Layer 7 of a small transformer language model trained on English Wikipedia (14 layers, counted from 0, width 96).
A neuron's activation on a vector x is GELU(gate . x) times (in . x), where the dot is the dot product.
The model reads these tokens: " events" " in" " order" " to" " allow" " " "athlete" "s" " full" " " "op" "port" "un"

The vector x that enters this layer's MLP at each token. A number n stands for (n - 128) times 0.027.
0 " events": 147, 94, 98, 106, 102, 176, 154, 90, 188, 87, 95, 116, 102, 81, 139, 117, 74, 165, 177, 86, 124, 106, 74, 131, 170, 125, 158, 99, 144, 121, 156, 90, 86, 175, 180, 96, 109, 106, 108, 137, 148, 126, 63, 163, 163, 115, 173, 70, 208, 113, 147, 116, 94, 100, 154, 129, 120, 156, 174, 71, 158, 117, 188, 120, 103, 126, 193, 151, 140, 99, 223, 99, 99, 154, 167, 93, 107, 143, 125, 127, 94, 102, 163, 138, 150, 75, 142, 109, 154, 105, 160, 207, 137, 112, 151, 59
1 " in": 152, 94, 131, 172, 115, 125, 127, 127, 151, 144, 153, 123, 127, 88, 161, 143, 72, 156, 149, 17, 216, 138, 129, 166, 155, 114, 183, 123, 147, 146, 125, 97, 90, 129, 171, 100, 93, 68, 129, 125, 96, 181, 87, 156, 181, 138, 163, 99, 141, 82, 141, 90, 112, 144, 155, 62, 103, 131, 152, 120, 127, 81, 136, 154, 72, 122, 161, 147, 61, 126, 177, 110, 139, 114, 148, 154, 125, 83, 155, 112, 128, 103, 142, 157, 99, 114, 129, 166, 168, 102, 137, 204, 141, 132, 157, 17
2 " order": 95, 139, 123, 100, 200, 163, 111, 94, 175, 165, 93, 131, 111, 113, 196, 125, 90, 142, 127, 74, 144, 125, 123, 150, 197, 127, 143, 92, 120, 90, 141, 102, 97, 114, 140, 102, 162, 139, 127, 206, 150, 133, 88, 146, 164, 136, 121, 23, 122, 109, 121, 98, 111, 106, 142, 166, 128, 94, 176, 121, 156, 151, 159, 125, 83, 164, 119, 114, 127, 97, 245, 61, 129, 158, 184, 99, 116, 121, 146, 106, 149, 129, 118, 120, 69, 169, 135, 123, 130, 111, 145, 219, 92, 109, 66, 64
3 " to": 129, 104, 102, 121, 174, 156, 116, 138, 124, 155, 211, 126, 130, 85, 162, 118, 87, 186, 153, 39, 169, 115, 130, 174, 96, 119, 174, 117, 113, 177, 113, 111, 97, 139, 123, 91, 126, 107, 121, 174, 105, 213, 94, 144, 168, 143, 171, 57, 174, 86, 115, 118, 74, 120, 95, 134, 123, 156, 180, 138, 127, 99, 148, 126, 74, 179, 133, 141, 111, 124, 176, 127, 94, 141, 144, 119, 126, 87, 149, 95, 136, 125, 109, 119, 104, 74, 145, 164, 127, 142, 137, 201, 148, 130, 101, 7
4 " allow": 167, 135, 108, 86, 184, 147, 205, 103, 129, 164, 122, 97, 100, 125, 194, 99, 101, 152, 152, 116, 137, 109, 150, 111, 138, 116, 138, 129, 118, 95, 121, 152, 115, 150, 117, 120, 160, 102, 121, 177, 145, 184, 78, 127, 186, 112, 163, 54, 89, 122, 103, 99, 147, 71, 153, 139, 106, 123, 180, 151, 153, 78, 138, 123, 86, 204, 73, 166, 163, 76, 238, 85, 97, 119, 183, 108, 119, 77, 121, 79, 146, 119, 98, 122, 97, 167, 145, 131, 133, 117, 165, 193, 112, 139, 85, 46
5 " ": 157, 143, 124, 134, 170, 169, 166, 142, 168, 123, 178, 153, 116, 150, 164, 133, 20, 149, 138, 28, 187, 171, 134, 140, 123, 121, 161, 96, 105, 101, 123, 86, 107, 129, 173, 91, 143, 116, 132, 173, 128, 178, 105, 187, 217, 132, 155, 41, 133, 133, 122, 118, 129, 98, 98, 133, 125, 70, 131, 160, 137, 111, 194, 76, 117, 175, 123, 123, 62, 101, 146, 114, 133, 105, 131, 104, 110, 63, 150, 89, 90, 128, 141, 146, 93, 62, 174, 124, 135, 79, 136, 178, 163, 114, 139, 82
6 "athlete": 139, 141, 119, 116, 175, 164, 149, 106, 139, 106, 113, 123, 127, 168, 158, 157, 87, 163, 72, 81, 133, 109, 53, 127, 147, 95, 193, 109, 146, 163, 173, 73, 58, 162, 137, 94, 118, 107, 125, 155, 70, 150, 102, 193, 148, 103, 190, 67, 185, 99, 122, 142, 125, 126, 134, 149, 96, 115, 171, 73, 189, 126, 206, 90, 93, 163, 158, 111, 146, 90, 179, 46, 125, 146, 161, 101, 116, 135, 123, 126, 119, 83, 124, 98, 136, 121, 184, 93, 166, 81, 132, 194, 117, 129, 96, 98
7 "s": 121, 135, 105, 116, 139, 195, 120, 107, 152, 98, 128, 139, 138, 121, 160, 137, 105, 125, 187, 66, 75, 115, 70, 135, 124, 110, 153, 136, 109, 138, 178, 130, 70, 160, 183, 108, 84, 73, 147, 148, 126, 132, 82, 168, 157, 92, 168, 57, 204, 116, 128, 139, 125, 98, 93, 152, 120, 163, 184, 102, 185, 96, 200, 113, 110, 149, 148, 122, 128, 96, 160, 109, 90, 157, 166, 72, 91, 134, 129, 90, 127, 110, 184, 160, 144, 42, 165, 106, 128, 109, 123, 219, 134, 151, 136, 65
8 " full": 104, 158, 121, 81, 152, 125, 203, 94, 125, 64, 126, 135, 133, 90, 144, 107, 59, 131, 195, 90, 168, 120, 119, 120, 169, 118, 179, 125, 99, 81, 152, 107, 45, 181, 142, 135, 157, 105, 131, 147, 106, 141, 117, 211, 162, 138, 148, 73, 51, 126, 111, 190, 133, 106, 127, 121, 105, 146, 180, 152, 154, 83, 181, 112, 91, 141, 126, 140, 108, 62, 175, 116, 92, 181, 206, 92, 136, 85, 119, 76, 168, 130, 116, 121, 112, 109, 169, 129, 181, 109, 179, 178, 122, 89, 87, 96
9 " ": 164, 145, 113, 133, 176, 165, 175, 148, 159, 117, 146, 153, 123, 140, 156, 134, 10, 132, 157, 45, 179, 159, 115, 146, 127, 138, 170, 101, 111, 112, 125, 91, 84, 124, 183, 76, 141, 119, 130, 187, 123, 166, 121, 203, 206, 131, 143, 49, 132, 134, 121, 167, 130, 106, 103, 154, 115, 87, 134, 148, 147, 98, 201, 77, 127, 157, 139, 109, 76, 86, 123, 112, 138, 121, 127, 83, 113, 70, 152, 61, 112, 130, 161, 158, 131, 58, 169, 89, 104, 83, 116, 166, 147, 108, 157, 86
10 "op": 181, 163, 98, 131, 140, 147, 190, 158, 134, 122, 123, 96, 147, 129, 155, 99, 82, 145, 112, 23, 168, 162, 86, 138, 100, 85, 164, 125, 180, 108, 186, 149, 153, 112, 130, 83, 98, 137, 156, 191, 93, 124, 53, 145, 160, 117, 153, 105, 115, 90, 156, 133, 106, 147, 136, 172, 125, 84, 60, 91, 184, 135, 167, 49, 94, 122, 117, 132, 120, 90, 151, 146, 155, 127, 190, 95, 129, 118, 90, 143, 160, 112, 132, 134, 120, 79, 201, 84, 208, 167, 143, 161, 75, 89, 120, 88
11 "port": 129, 117, 97, 103, 141, 179, 238, 158, 117, 120, 87, 162, 81, 143, 151, 138, 49, 110, 157, 92, 129, 43, 84, 156, 157, 91, 174, 107, 147, 126, 210, 129, 144, 143, 179, 106, 71, 116, 79, 146, 147, 112, 70, 151, 123, 93, 140, 87, 56, 145, 138, 159, 119, 139, 178, 176, 147, 161, 127, 157, 148, 149, 184, 100, 75, 110, 139, 111, 184, 154, 170, 97, 104, 115, 145, 75, 147, 134, 146, 103, 85, 127, 156, 85, 111, 134, 182, 103, 167, 129, 133, 127, 85, 157, 100, 83
12 "un": 114, 148, 147, 99, 176, 161, 197, 128, 114, 132, 60, 141, 173, 134, 157, 145, 73, 82, 155, 112, 159, 76, 118, 185, 143, 59, 202, 124, 127, 111, 158, 123, 103, 133, 97, 125, 94, 124, 139, 161, 139, 107, 134, 160, 106, 164, 142, 99, 109, 142, 106, 184, 97, 81, 142, 137, 208, 185, 178, 100, 194, 82, 181, 109, 71, 146, 144, 150, 155, 131, 147, 121, 114, 87, 121, 44, 90, 58, 115, 58, 89, 136, 183, 152, 132, 84, 143, 76, 158, 102, 123, 135, 120, 140, 153, 102

Each question shows the input weights of one neuron of the MLP. A number n stands for (n - 128) times 0.0058.

n89 gate: 175, 127, 105, 143, 154, 103, 64, 65, 116, 146, 135, 165, 149, 125, 87, 124, 108, 74, 113, 138, 153, 133, 103, 120, 112, 122, 130, 199, 158, 106, 139, 131, 133, 100, 95, 125, 168, 122, 71, 113, 105, 120, 98, 145, 160, 114, 149, 144, 133, 193, 145, 101, 145, 126, 142, 153, 142, 118, 117, 121, 158, 101, 148, 164, 159, 149, 161, 95, 148, 69, 154, 139, 139, 139, 93, 96, 163, 157, 123, 129, 157, 139, 88, 110, 99, 97, 163, 160, 120, 155, 136, 142, 136, 148, 105, 139
n89 in: 135, 116, 123, 136, 99, 137, 142, 117, 127, 83, 155, 136, 172, 123, 115, 113, 105, 112, 140, 124, 167, 97, 111, 156, 161, 160, 109, 111, 125, 113, 154, 119, 98, 108, 92, 122, 118, 104, 77, 144, 108, 108, 141, 134, 111, 149, 150, 129, 139, 129, 131, 73, 132, 166, 167, 106, 154, 120, 96, 120, 137, 161, 96, 139, 142, 104, 133, 115, 171, 156, 139, 135, 145, 136, 146, 117, 93, 147, 98, 113, 163, 96, 134, 127, 113, 174, 139, 103, 141, 151, 122, 177, 122, 68, 129, 130
On which three tokens does it fire most, strongest first? 10 "op", 6 "athlete", 2 " order"

n216 gate: 116, 107, 158, 148, 138, 164, 135, 90, 158, 142, 119, 168, 133, 104, 117, 102, 134, 153, 104, 105, 141, 106, 96, 134, 181, 132, 131, 193, 143, 99, 82, 112, 134, 111, 86, 124, 133, 144, 103, 126, 117, 148, 129, 162, 134, 119, 103, 142, 148, 125, 143, 143, 128, 115, 125, 163, 77, 144, 122, 186, 127, 132, 148, 160, 92, 147, 173, 147, 131, 130, 58, 116, 143, 135, 135, 129, 108, 130, 154, 173, 122, 111, 124, 108, 139, 108, 132, 123, 187, 107, 84, 102, 169, 116, 85, 119
n216 in: 154, 149, 141, 93, 121, 129, 101, 159, 183, 138, 163, 129, 130, 84, 94, 140, 142, 145, 114, 156, 122, 134, 134, 156, 85, 117, 153, 107, 117, 155, 112, 114, 100, 117, 153, 164, 132, 118, 102, 123, 172, 159, 139, 134, 160, 131, 114, 148, 142, 123, 93, 146, 172, 130, 102, 113, 147, 175, 149, 76, 93, 153, 113, 149, 135, 131, 118, 90, 104, 108, 108, 142, 117, 85, 162, 81, 113, 114, 145, 149, 170, 122, 153, 156, 98, 110, 153, 133, 120, 122, 97, 128, 87, 117, 83, 124
Which token does this neuron like most? 3 " to"

n31 gate: 118, 135, 129, 141, 129, 93, 139, 127, 115, 127, 92, 146, 138, 99, 91, 94, 146, 113, 88, 96, 136, 139, 140, 140, 128, 147, 139, 146, 97, 86, 129, 111, 118, 119, 156, 122, 118, 135, 105, 95, 110, 131, 122, 186, 99, 126, 111, 160, 94, 142, 146, 153, 122, 134, 122, 135, 160, 89, 97, 106, 154, 140, 149, 146, 111, 147, 98, 180, 154, 148, 127, 132, 116, 160, 144, 106, 169, 122, 119, 91, 180, 88, 144, 168, 135, 160, 164, 118, 168, 120, 128, 124, 128, 142, 108, 119
n31 in: 141, 147, 120, 156, 142, 144, 127, 106, 85, 147, 80, 130, 95, 101, 117, 104, 143, 166, 139, 111, 112, 117, 110, 134, 123, 109, 167, 129, 137, 151, 116, 123, 162, 137, 124, 138, 136, 103, 108, 107, 71, 126, 138, 167, 168, 106, 114, 144, 104, 134, 146, 128, 148, 138, 112, 103, 116, 83, 139, 147, 129, 147, 150, 131, 89, 126, 124, 116, 135, 76, 128, 134, 163, 128, 147, 109, 143, 169, 167, 108, 139, 127, 106, 134, 120, 149, 168, 125, 135, 126, 113, 144, 164, 129, 109, 174
On which three tokens does it fire most, strongest first? 8 " full", 10 "op", 11 "port"

n69 gate: 165, 74, 103, 123, 158, 120, 94, 152, 125, 212, 133, 120, 129, 123, 167, 145, 114, 112, 107, 129, 149, 117, 101, 134, 119, 163, 127, 168, 137, 108, 130, 137, 135, 127, 115, 88, 171, 117, 85, 149, 120, 150, 108, 155, 52, 141, 107, 143, 172, 153, 144, 110, 99, 153, 124, 115, 126, 116, 156, 145, 153, 140, 143, 144, 101, 87, 165, 138, 123, 126, 87, 153, 139, 94, 99, 140, 100, 185, 114, 86, 138, 137, 79, 119, 114, 164, 108, 145, 144, 138, 120, 100, 107, 122, 149, 75
n69 in: 121, 185, 154, 129, 95, 129, 118, 122, 128, 148, 137, 164, 130, 110, 136, 149, 155, 105, 130, 115, 94, 129, 114, 77, 92, 96, 116, 133, 167, 156, 125, 154, 112, 99, 109, 137, 115, 121, 185, 135, 70, 123, 68, 161, 87, 143, 149, 109, 162, 92, 97, 121, 140, 180, 113, 152, 128, 126, 82, 136, 118, 125, 99, 117, 97, 127, 114, 117, 153, 144, 154, 154, 148, 109, 169, 148, 121, 130, 146, 157, 120, 140, 91, 129, 145, 142, 71, 138, 150, 117, 126, 151, 168, 126, 134, 149
Which token does this neuron like most? 9 " "

n254 gate: 129, 132, 160, 184, 121, 111, 117, 120, 117, 124, 134, 148, 138, 157, 130, 137, 135, 128, 126, 123, 108, 108, 160, 148, 143, 133, 68, 148, 147, 127, 170, 84, 108, 134, 117, 106, 133, 136, 97, 145, 146, 133, 89, 137, 68, 122, 89, 143, 103, 142, 119, 115, 125, 145, 135, 169, 176, 86, 130, 173, 129, 105, 164, 141, 137, 151, 171, 79, 97, 139, 134, 126, 121, 113, 131, 126, 131, 192, 91, 166, 121, 116, 132, 113, 163, 108, 145, 120, 144, 114, 111, 114, 116, 128, 103, 105
n254 in: 117, 106, 105, 132, 109, 128, 154, 117, 125, 94, 85, 138, 128, 105, 140, 148, 117, 135, 92, 164, 107, 145, 106, 129, 88, 149, 116, 97, 129, 159, 142, 168, 164, 124, 127, 117, 146, 142, 160, 110, 140, 138, 157, 122, 106, 125, 128, 121, 141, 131, 130, 147, 98, 142, 125, 89, 132, 134, 139, 106, 114, 121, 108, 100, 120, 131, 131, 143, 139, 152, 137, 96, 144, 101, 161, 125, 98, 144, 100, 149, 129, 147, 130, 116, 87, 166, 108, 135, 137, 154, 131, 184, 156, 113, 137, 94
Which token does this neuron like most? 9 " "

n90 gate: 147, 84, 142, 101, 121, 108, 169, 94, 126, 101, 115, 115, 137, 133, 111, 103, 142, 123, 139, 92, 126, 135, 114, 160, 101, 126, 162, 143, 130, 91, 67, 90, 145, 120, 107, 145, 112, 143, 134, 132, 117, 173, 162, 122, 122, 102, 123, 141, 127, 180, 129, 149, 188, 130, 126, 117, 101, 150, 104, 141, 154, 167, 149, 175, 64, 139, 126, 127, 158, 130, 100, 99, 152, 124, 91, 106, 109, 126, 142, 125, 115, 147, 76, 134, 112, 138, 143, 153, 91, 139, 168, 124, 160, 158, 117, 137
n90 in: 115, 135, 154, 131, 175, 109, 120, 170, 172, 140, 121, 146, 161, 117, 149, 106, 105, 118, 83, 128, 97, 103, 151, 104, 123, 145, 119, 141, 118, 155, 98, 122, 139, 116, 118, 123, 138, 109, 152, 143, 118, 120, 135, 93, 167, 118, 123, 121, 112, 128, 126, 129, 104, 114, 137, 82, 135, 121, 134, 153, 121, 132, 121, 101, 144, 135, 127, 127, 105, 175, 133, 143, 139, 146, 123, 114, 130, 104, 138, 111, 139, 118, 184, 116, 134, 180, 121, 125, 149, 135, 88, 135, 122, 111, 142, 124
On which three tokens does it fire most, strongest first? 0 " events", 6 "athlete", 7 "s"

n132 gate: 125, 147, 110, 109, 122, 116, 127, 98, 135, 127, 125, 109, 109, 137, 135, 157, 133, 127, 127, 110, 121, 113, 137, 112, 118, 138, 138, 157, 117, 114, 116, 133, 133, 127, 144, 144, 87, 126, 134, 129, 120, 149, 142, 154, 131, 109, 114, 125, 141, 120, 118, 120, 156, 130, 137, 142, 111, 148, 113, 150, 136, 145, 131, 124, 121, 130, 82, 160, 128, 106, 113, 143, 126, 181, 102, 149, 112, 127, 127, 114, 145, 159, 140, 103, 114, 76, 157, 105, 141, 138, 108, 102, 139, 121, 144, 121
n132 in: 84, 155, 101, 168, 150, 127, 137, 143, 110, 108, 141, 118, 136, 136, 101, 96, 133, 116, 154, 113, 122, 157, 129, 137, 131, 130, 145, 128, 109, 139, 132, 126, 135, 121, 149, 163, 152, 129, 129, 129, 119, 148, 100, 122, 130, 127, 171, 153, 140, 77, 129, 111, 112, 118, 102, 114, 115, 109, 139, 126, 91, 141, 125, 135, 153, 108, 131, 107, 140, 132, 144, 129, 118, 118, 119, 102, 113, 131, 135, 106, 124, 115, 137, 138, 131, 113, 151, 118, 119, 119, 118, 122, 148, 135, 133, 147
On which three tokens does it fire most, strongest first? 7 "s", 9 " ", 5 " "

n148 gate: 154, 79, 106, 141, 116, 101, 120, 129, 93, 141, 143, 147, 100, 162, 110, 130, 186, 106, 151, 130, 137, 116, 169, 119, 152, 142, 130, 136, 109, 88, 126, 122, 130, 93, 172, 118, 176, 126, 145, 139, 76, 123, 111, 123, 121, 132, 136, 141, 188, 112, 133, 119, 126, 122, 161, 143, 141, 141, 160, 142, 73, 130, 98, 166, 134, 126, 118, 134, 121, 114, 138, 179, 176, 99, 117, 122, 137, 175, 111, 125, 115, 163, 131, 92, 180, 116, 122, 57, 152, 141, 95, 81, 143, 111, 83, 105
n148 in: 121, 97, 104, 135, 128, 127, 145, 128, 154, 115, 140, 126, 174, 124, 120, 118, 131, 137, 134, 125, 148, 127, 159, 99, 130, 97, 117, 133, 156, 147, 129, 102, 150, 105, 99, 146, 107, 137, 123, 115, 97, 99, 87, 156, 126, 166, 153, 153, 145, 85, 100, 153, 126, 188, 149, 154, 78, 116, 156, 152, 118, 110, 83, 115, 154, 159, 127, 189, 110, 88, 121, 157, 139, 172, 135, 85, 140, 158, 143, 116, 145, 125, 166, 91, 138, 104, 105, 91, 149, 126, 111, 135, 138, 106, 80, 98
Which token does this neuron like most? 11 "port"

n352 gate: 125, 125, 115, 117, 136, 135, 107, 127, 137, 108, 100, 147, 111, 138, 135, 129, 144, 147, 119, 147, 115, 136, 128, 117, 125, 125, 143, 135, 114, 115, 136, 135, 117, 133, 131, 136, 105, 131, 126, 122, 135, 136, 116, 114, 134, 135, 137, 116, 128, 141, 119, 131, 128, 132, 123, 124, 129, 143, 141, 138, 134, 123, 132, 112, 140, 140, 123, 121, 130, 107, 137, 134, 158, 126, 130, 139, 122, 123, 129, 135, 133, 118, 119, 124, 143, 154, 119, 131, 115, 134, 135, 140, 129, 127, 122, 134
n352 in: 118, 127, 130, 125, 144, 136, 106, 119, 131, 101, 110, 145, 124, 137, 151, 121, 126, 130, 121, 137, 112, 123, 130, 134, 131, 119, 137, 121, 126, 130, 141, 126, 114, 138, 130, 131, 112, 130, 113, 133, 138, 129, 113, 128, 117, 124, 139, 122, 111, 137, 121, 122, 126, 132, 116, 138, 127, 137, 137, 135, 135, 148, 120, 99, 140, 136, 125, 124, 122, 108, 135, 131, 154, 122, 122, 141, 129, 131, 124, 140, 132, 114, 112, 133, 140, 136, 129, 131, 124, 134, 127, 132, 127, 128, 129, 131
Its two highest activations, in order, are on tokens 2 " order", 6 "athlete"